Layer 8 of a small transformer language model trained on English Wikipedia (12 layers, counted from 0, width 64). Numbers have three digits each and are written without spaces.
In attention head 1, each number of a token's query or key is one row of weights dot the token's vector x plus its bias. A token spreads its attention over itself and the tokens before it by the softmax of 0.177 times query dot key.
The model reads these tokens: " after" " the" " school" " closed" " and" " was" " later" " converted" " into" " apartments" "." "\n" "\n" "The" " Heath" " was" " used" " as" " a" " past" "ure" " for" " gra" "zing" " sheep" " at" " its" " incl" "osure" " in" " 17" "61"

Query weights of the head. A number n stands for (n - 500) times 0.0016.
q0 (bias 0.032): 537523439563390475474178873344348473464314036510469635387479369497386363592685377492420916433576584600544662574411596477486432785579448428410487554402674633452371552732499386256653570466459614
q1 (bias 0.104): 359426349651553733541298400608393411563609689605061477749710555702645539251461641583436657190446282440526545509439337562613540587395480595495357399643624505457425440296618661264677523356783273
q2 (bias 0.151): 426557345477554590624667526687465678858396619473612578645721550388743528478512522592299541622649548711629458350261593570355376555336540593393423514669541389511303388474285611704684535320289285
q3 (bias 0.018): 692509602342726511586473559552479429599401463752446478398140475441417479611587364490525371609577561421680357388600072623473781360513778294539499391490556737708373531377415436366384740248504484
q4 (bias 0.054): 426431481516585652501367518470378395360544580219432555447432424367581395618598310376717634632221374722565672429319585405665416667429606242614343323458611595545598428489453601293280579455572284
q5 (bias 0.020): 361491418268619550358337383229506542653459458567469271676531574467680661296311178494624182639154155479368421469498525498757451567581303641685732536473347468477709200460694219811560415558342339
q6 (bias 0.161): 417368723758685511331364400342706458218308397444644672359703605220459648535501562435594502301559465735499307394608538664506651485685367805417327534719540658300512504678273464545231493521286672
q7 (bias -0.125): 346479876356442677443466493416465393460720483487541416507287494393326452416802433707853499476459848492476454615564573757648546522581444509429530608672524382745551551528398532416727317363339371
q8 (bias 0.038): 484241380401551608496345547629651536429587521580418390607508563289631487599342444500711434460305645415814249459304367575571650477162196516394618830401340378610503478397361462639436317445473422
q9 (bias -0.114): 525574216308428319262584420389645399510512423557561283483596681406547319369298480810429563470505470625391489411304518651710506366546451411649651459519568846573721493551477656699520480302614367
q10 (bias 0.055): 758879428544473450412372467536672550399312417601513320474601444419627564686625519777696500719636415509462873597348280596451365605500669640603623588486525239611357464546515413262179377486373420
q11 (bias 0.089): 623596320520215648510497397524328846650413525489434277452573358334465653631351447715475263394301559589497572498654652607720527659436675531524345222769529449562239582430517451606522390533506442
q12 (bias -0.055): 505382566631433396522476615251622391505327473282558492258393519444636692193579543484426541262578507492700663490534295429433600423531576633697731562493337518349162540897331505589587499516495461
q13 (bias -0.074): 706626645229585288622780625371706439744937499323556305332448470650543586440422519394487670189504575575595411694438323472603402402550325542626395483591401550444482319430476272513424739593461319
q14 (bias -0.102): 825525399408397466628759403627372336545351443323505192512479717550535197575612598435632399709379705434519578244351436390568699567552537527467382744497513446357765325273607538528483353586477390
q15 (bias 0.090): 398368497764533671762514427533362360351481256578731533082596560327308254603748399442173823334402471524460487317797433540174503651622734497266395608444364421715643350500542707443390563615354843
q16 (bias 0.134): 514618550601435223621279863513503715549494554360615575712582488551280318478805489318598645519701442376619435304528866333433321535567421259475371522329326620581440084496681682593684551325642553
q17 (bias 0.074): 396422631705545502441496732614746309185602459494253565543638622665525325716719567546457585376545664567334717606511442569158509335497617488288552442267571720447207284876464729683525692525174735
q18 (bias -0.027): 366416368441581449304552425360560591475585551404641729672553509547619598275336299353577434229323357292545636617580608717820335567307433581495601507776493261532372428811339763385541326706653700
q19 (bias 0.049): 549639538538449574436506385521769564314342314581506532588347591355656455470516683414412316595397501448405609743754510678241703684280421596478357649539457490555617642420542512653696551362646412
q20 (bias 0.025): 562548697466718450437752616233297639482609340575392603551521419655216475852607571520592674347494397416626405426522307244558376542651518487566391333233382364636426632322348714540513646696523359
q21 (bias -0.087): 259662471564542603214338517463520324482379528589405615636559498257491584455483685385469292427471564550522773589374560640546454337376694544460290831587227635516296290453547585654301426319504529
q22 (bias -0.044): 492486485317508680401599167545858715364517315565559318347518592732513427672212144638539501548483513723512132636453694462786338656542624731518446504417193683445397344656585367292653513573654469
q23 (bias 0.024): 476547392702215456395443726588530479490298250374412780703709401790272318698520489287345654421504477568656604649552296402209598235422274490664411308511440610468684357599705675526480290391556512
q24 (bias -0.169): 530505386927449595394613426611620626396523475265780440472282409562697606554222504719530631486064499389319494564502244155592327506469544653631425618683293444455544515600437477525525708312444366
q25 (bias 0.034): 451655101306737510623535130635461527476590913416317209687526399593520782266016340400591346619308415345421332625182552639622612533663412546196381687341444513457594623420565558625495631551511290
q26 (bias 0.020): 730710417417765569515320213534556441424499445621394378490078711371470686435358337429293201396533648523583474625628602301296306426407324506688382497513480714455351543285547635520537411511491297
q27 (bias 0.125): 376614623676478394494515510434824671427555369463472720478438450558266309423579700474451676389350341599594266240657609366483390415591655409303799615548633529428665490620401366426396522485476680
q28 (bias 0.046): 834568478522441648342348360432403726296713695644429434536484561410646760240451261478545552471648634518601716335457421364501641475548726663346550421713438466273721450310742476658608569186433526
q29 (bias -0.062): 252413363487778454628759895461647636301428505376596509605592424650458473316514389724557475538474466666571680476592731242587355559076641804511518392585587340421593631463320455624498356451495657
q30 (bias -0.120): 408668545500539608547498740653141576620675319545628257702408550353392387773566749282611263533444357353352584338102554433478591432555751456523378386577238410412588412756362565323632402610465410
q31 (bias -0.126): 559445751197661729667312572285625703635588666568329624485538465523684271271060158405443548592442443324449448689391557407794387480542363709424447360548474695531539637426426503641704215395433473

Key weights of the head. A number n stands for (n - 500) times 0.0019.
k0 (bias 0.252): 601284529502592436253587438537578470450523394354386491562514783318394439503531357339402732620543299398525529632495490607457259395627660471675533462550484435510494704516406705288483468406356411
k1 (bias 0.248): 523610512459548740536688194652533596732604634348417576553404569653508611597415517665407448393393220433697561524768515401431460683381460497232322435436667402549342547438461571398560447477582487
k2 (bias 0.091): 621571478336557394654414552559573564503574570351405304474655738529460538583478367552575521432454536744598527442511348544542307629442413700443396570567384491403412429199366697509671306431473367
k3 (bias 0.119): 710606471526682623619383360440369599300695326621383387529395649361430466557501459657439582584659550460637612275720367468589550389496571250593622426457439753548617628520661427494394777497454260
k4 (bias 0.104): 511463292520575483598434551615297504639583632507549359554514616437422389665474520378650544650590515431700582452617690475475400604405577282520442435562465269609421664334468488494386492471281749
k5 (bias -0.179): 463465402586663549588192634551654441497259802495537413538553423478345599347582480569682253522286231559382600428594571487428597563729294447326575443429591562493482128536554227615550471424611637
k6 (bias 0.282): 575378443720624773376613518418487597418494536476600595626670604452512432344643343425407543313426544560461510590482446617501319561450575623344736598403491505553241573559338624928523416417328389
k7 (bias -0.055): 417497659403649384515435408338658437505525542380555540433523375377382465424425462464608265509753950449435625457692723605715513553476337456391647414579462343585587635570435457592488463516621489
k8 (bias -0.228): 522503285514336330462377396396428590400542632603593543576702457420471741472334649483485369546475537585817479585485446378651497664401309652470491392540495454423532310425506512715366624491491391
k9 (bias -0.207): 569726335577363413454386653434607399552513516502309525435407508735502352577663420406600253609521469351560536566638795621734348505580386464385416490367489596438415225664637477690610436325460450
k10 (bias -0.012): 659704436415429681407527624562496526521537406611597280533569636383845469612519548648632387714391503667515575530467527491558340571619644407552652386487445391512542328569493429432336450227395302
k11 (bias 0.223): 456487322450642511364544463607551653551413480463322408676662466497540315616496549461702417437354569729640588457678465485518642544426703387465351723392443291562493339314457586619573637266673562
k12 (bias -0.006): 464379642566561428583613523321640453413655351314471554690531795489425514349452567429498610413667423258645620442461395460566535367534433661435736625517453475411371388890392518572371370363380563
k13 (bias -0.395): 681479665366480450602676638572596355727591688570515478172599507553556492721512613508506648389637603339549462547377375387513440365421461504551491505423632568462568419618339378747442699489557561
k14 (bias -0.089): 691524640532540542674602462422247492566451487447333541555612436466393622703494358273510381770639603797402498374397555450400781515503676464688344358493401438498401347649505449575510460486439333
k15 (bias 0.386): 492486502601599638390614238380516428340445352708769573645341799468466321687548248453548517615609444498299582575257444321458417388281559737586376576536291561474736746457689779464567513409502521
k16 (bias 0.363): 358441615369792395452625574454279566497457415612606664739303651663395517633518483512360617518567355552580543428583624539215318194413578391515463488620254555409564310293335790389732523644397404
k17 (bias 0.165): 390524603449598650426719407366608532326435268458505453335724600625710587488482365457276436584658449330577467569582658631287537270460434567597529635548399527322544572554456801594487445552028626
k18 (bias -0.093): 399485657504530363457539690371535480661424517505582531763634465467742127193357611590527655330485503481577661646528545248558639695434308523455289419556679662277460506588347603601526466544623699
k19 (bias -0.006): 604564388601510483470347338422626394528546396682326465628510675191601744487430539309310508434305707516433348561675578571505572527310338597462492514504334499490375369436588504587636446448594627
k20 (bias 0.211): 561540652363591498399471337534294589514611737481460444517314445574522520513569501695650502491435546300533308533347335496538654334673658494360454481356473444506629569385472776344415679616381353
k21 (bias -0.184): 502626595669307504449418349586673741462463465464488432380383443425527461397290316356479444608340674473316863507470523470255546490494523642420559472691426626392447420507473352569507414415530619
k22 (bias -0.297): 527481421501641504435465716601626760772360843493377493530495429493545175381347491443354419681380413455444229535514467538598410738471621596517679525550532285431559391601542271650676614588474462
k23 (bias 0.259): 646393421631309541599675415475370536669332552461487692578712530569623382585439392506334743541699407506363369548665642482515488219588323534471523529528399517626467445392762531365577472348313426
k24 (bias -0.143): 300543460672514449357397481684535290572594715380572428455573455460664552428386346620372584697492613096467586352378445480705509602317422525556450604630460253434419321647410311651529434399518469
k25 (bias -0.242): 332505412401611662659485522835391431542474510437573331415663449525266481565483618417494461504242572667660434725646243577635609804618309479327330353221753548548479310349543337732539634605560526
k26 (bias -0.201): 667504493415562581625329322774542484652555549453423164436209598488513572258333394434431439525600564658576396557606480610450662497344258534593549403577604770482388493473645293608318513439684457
k27 (bias 0.289): 408621630516557568436777503338657598245455575584497577589378614643472526390545431360460687382518337541498245319440478409653286452435596380437632424448353520659522607538483668596599382438420507
k28 (bias -0.277): 562562684318417618376259415612573450474312417848439627515604571462464568345487409492445446462652671493643846514597420551666627496538625643553391549617531411453524254419604383522378331413526535
k29 (bias -0.158): 116410683515423522333403757346594659420504852473573388466609626465417562475474466579600436550455433614426671544646790368600457444275647604552405552596515555508359590718324546464535463592384502
k30 (bias 0.221): 547302599572574308524553569545555462740476442509562258374364373332558533858674465709530586720527511698594552371336497447478622628583739448276513404528411422613463422637388475442532391752415582
k31 (bias -0.224): 459210453268607518505372668600542398514410664353322429488622442592434384421334427672489411265484636411432645620513419500661708693494529733458528246871670557471631340473520536598645562556608546

The vector x that enters this layer's attention at each token. A number n stands for (n - 500) times 0.0065.
0 " after": 519352412594585666671404620550425593392448587365505615654826380307471565562494515298574328489324371758485650559615502730321509508445448507424444492379581464384327320322547299650552582447536702
1 " the": 461582455511431681920437569488459487472371493343381552590706592496385504616491574357438416421296412793554494404703461622431630499470524586513448510438630501488222260433428303532559493471521560
2 " school": 619437313547541388624473361670564563462242523325388558523674479587394535527602490250527405458477495826718557142664436581395558573462483548314454538518627582566365263491540471553534562560568531
3 " closed": 571511429487541478626376395551390550579348633292342665660598493354659518638614537421561451432414567901569496448726554500367544446546451512506496605456596409443320167431432388595405480361590513
4 " and": 562487557505276564832399488645434589459470316484442560606755518495472473538613351487332443498339582849661541427657559543358523549525399499539376456548606457561222266462389342560398568443545506
5 " was": 502390563563325513701388541659540697540491520428253602676621640400365468595488360407379430359393426852506550533627558613439463610520527397514405510445682436586433085440459435568450527513465621
6 " later": 426399505540373425584357526688576705630491461436204579699703547370449450506497503455350469395414463874539591510717637508405471491563469404443372532579590492532487123482502333460489529568594430
7 " converted": 637517545374583375686469501681516610638358554370420617626636518286652487616587441391565507290425382831466531440751618545452520517489357370455551500443525378432325187479559393603371439367623518
8 " into": 504540455453540486658456514577387567594482447356343506607736574434558528504619543276409387340409508929497525391674526526427618542642424400519528559486571520469373224539287461608447393385543576
9 " apartments": 799459493483542322623460472488467462504251502419339608615625610373452539530589533334655386309517507843600618307652580632362575530522502425392455398439634493621406214462341500628357539547545576
10 ".": 505594329628405540973374590390410551449447526511545584632788440282537608462357401410531376474381448576574569501582506704317594564500569431356562365519616473577253288400384447566529548422547641
11 "\n": 630518306705380552755378698449451543375515476378469583593903455246505506414276570497489396610422353528486511429615460690344547586471509491385580483637701472541353248401465398558468502368690718
12 "\n": 661448266557520591647393594529515732346488363354402550581903587311486384416304559405425305600399425491478518435635563626386510588552513563380619565527754417584418277447459379672571456309715636
13 "The": 494606266498405691802469545432475482516310499359435539601725688465379416525375472455408406432270433800575510398740516677466679480463524539500383611459643491579320269496393423495619476465509487
14 " Heath": 507480339629792332585364411556409486578210460313481570527702593494343405602346487419471477444461443743490438280616450602471594395493461723352400493388658483631592220620568554668650534518705461
15 " was": 500379462567344485677332551618529696559430618423234579647647686435326512598465326410361400351425414830486560561631570617384492629518502384542377569386650471669453150428442559579542466486524559
16 " used": 566447477434538480685444448591459719663289551384260654712597547403572527488561556464576468281475517844515539454657658594420472536426429251473522533427451488454389101483483500523449425412576585
17 " as": 490425541477512539626481609611468707506433386363301467649610533422491530483463498334381357407440494863581541389663646528388534603582469339566461532570641521545417052529332519581555546477409588
18 " a": 510495585392337563754449599424409582511483318344218555580487625521327510584416652447536469395418362826504565404699686542438606479410548525500395616515635478582367111566441425555573547514435564
19 " past": 539498357478463370760580442603427499597219516383278563551551472412474449478623506306482479376499473758784500315787585521417641436528565494443620474580565423488428129550548534480629501447531508
20 "ure": 579584513541680462745445455574408515568212493415337558598704565490437466460552610365543492326633649758604443270627660437343479439448625447420553497357608457534420107538530370507447391478533630
21 " for": 485409491472559559714421485406458600571479419412385558614612582444494552581629516301481385384359576881580416360634609547221541648716594383533538498528668479397408208487397406527495373404528555
22 " gra": 789273628559617532634240483679392529517430417363621501738685532499278435517424597445509362414547599701666450332671616524345422465457515657365446573400571435527496237653583420389452456567533322
23 "zing": 535414502549710556682356508628454538656284648423460553592585495416395539586637538447492466453579584891628431250610700361330571485442432380366614650373577369525355295541390375480376414472547509
24 " sheep": 696342460533634340716301531561445480544193592330586525674636610458317616479596566313648424436543511805603511208633615557365470514428518498445549609359607514580378305483433467491422546484550412
25 " at": 571482355566473462772506516393461423560485505286476551571615484395486605737627420205527390380345418773657444433553561554408623606806308387555498647541560507493455303484355589619462430342522480
26 " its": 506541501624419606808496432578374485557336314338426551521679611554443448639623579191574523323454387856552641345623381512506648472590365476533413547451540505558450344505403315564440411627371457
27 " incl": 824445646490497326696553438782319431428262518491434678654627374461442414640520444521547434388402550675654450474645517368367457411506450672333419507583616404582378176737613439405377479554571536
28 "osure": 610630471614591473702523395502428468554213589363319612628754613421441501602668558341560550389591625741608405341526506409318643287511471387458497488351693454509398283569329325642292511614515567
29 " in": 459485402579457564682452468544407567417483468323455515721713518496473574661686544217521366376348595767606363451596477505271713498725450341578545649499618580454407308505316419518375437417613454
30 " 17": 542413288695438460622458404570297442411350408226410541714662599375525622639551623290633462421536686675524483386752459647300567561644575559609504295441455391419430321665499436417439506509684449
31 "61": 684570244619605399606338510572453513535223430316434541692718540364522625637627539308467513481639540585548613267703669638243480600544504494494547410342571377388249411569392375427374615599659467

Token 13 "The".
Which two tokens does it look at most, in order? 13 "The", 0 " after"

Token 28 "osure".
Which token does it look at most, and with what share of its attention? 26 " its", with about 90%

Token 5 " was".
To which token does it give the most attention? 0 " after"

Token 25 " at".
To which token does it give the most attention? 25 " at"

Token 4 " and".
To which token does it give the most attention? 3 " closed"

Token 30 " 17".
To which token does it give the most attention? 26 " its"

Token 21 " for".
To which token does it give the most attention? 21 " for"

Token 23 "zing".
Which token does it look at most, and with what share of its attention? 21 " for", with about 40%

Token 19 " past".
To which token does it give the most attention? 18 " a"

Token 6 " later".
To which token does it give the most attention? 5 " was"

Token 18 " a".
To which token does it give the most attention? 16 " used"

Token 16 " used".
Which token does it look at most, and with what share of its attention? 16 " used", with about 40%

Token 24 " sheep".
Which two tokens does it look at most, in order? 24 " sheep", 21 " for"

Token 14 " Heath".
Which token does it look at most, and with what share of its attention? 13 "The", with about 50%

Token 20 "ure".
To which token does it give the most attention? 18 " a"

Token 22 " gra".
Which two tokens does it look at most, in order? 21 " for", 22 " gra"

Token 9 " apartments".
Which token does it look at most, and with what share of its attention? 9 " apartments", with about 50%

Token 31 "61".
Which token does it look at most, and with what share of its attention? 26 " its", with about 40%

Token 8 " into".
Which token does it look at most, and with what share of its attention? 2 " school", with about 20%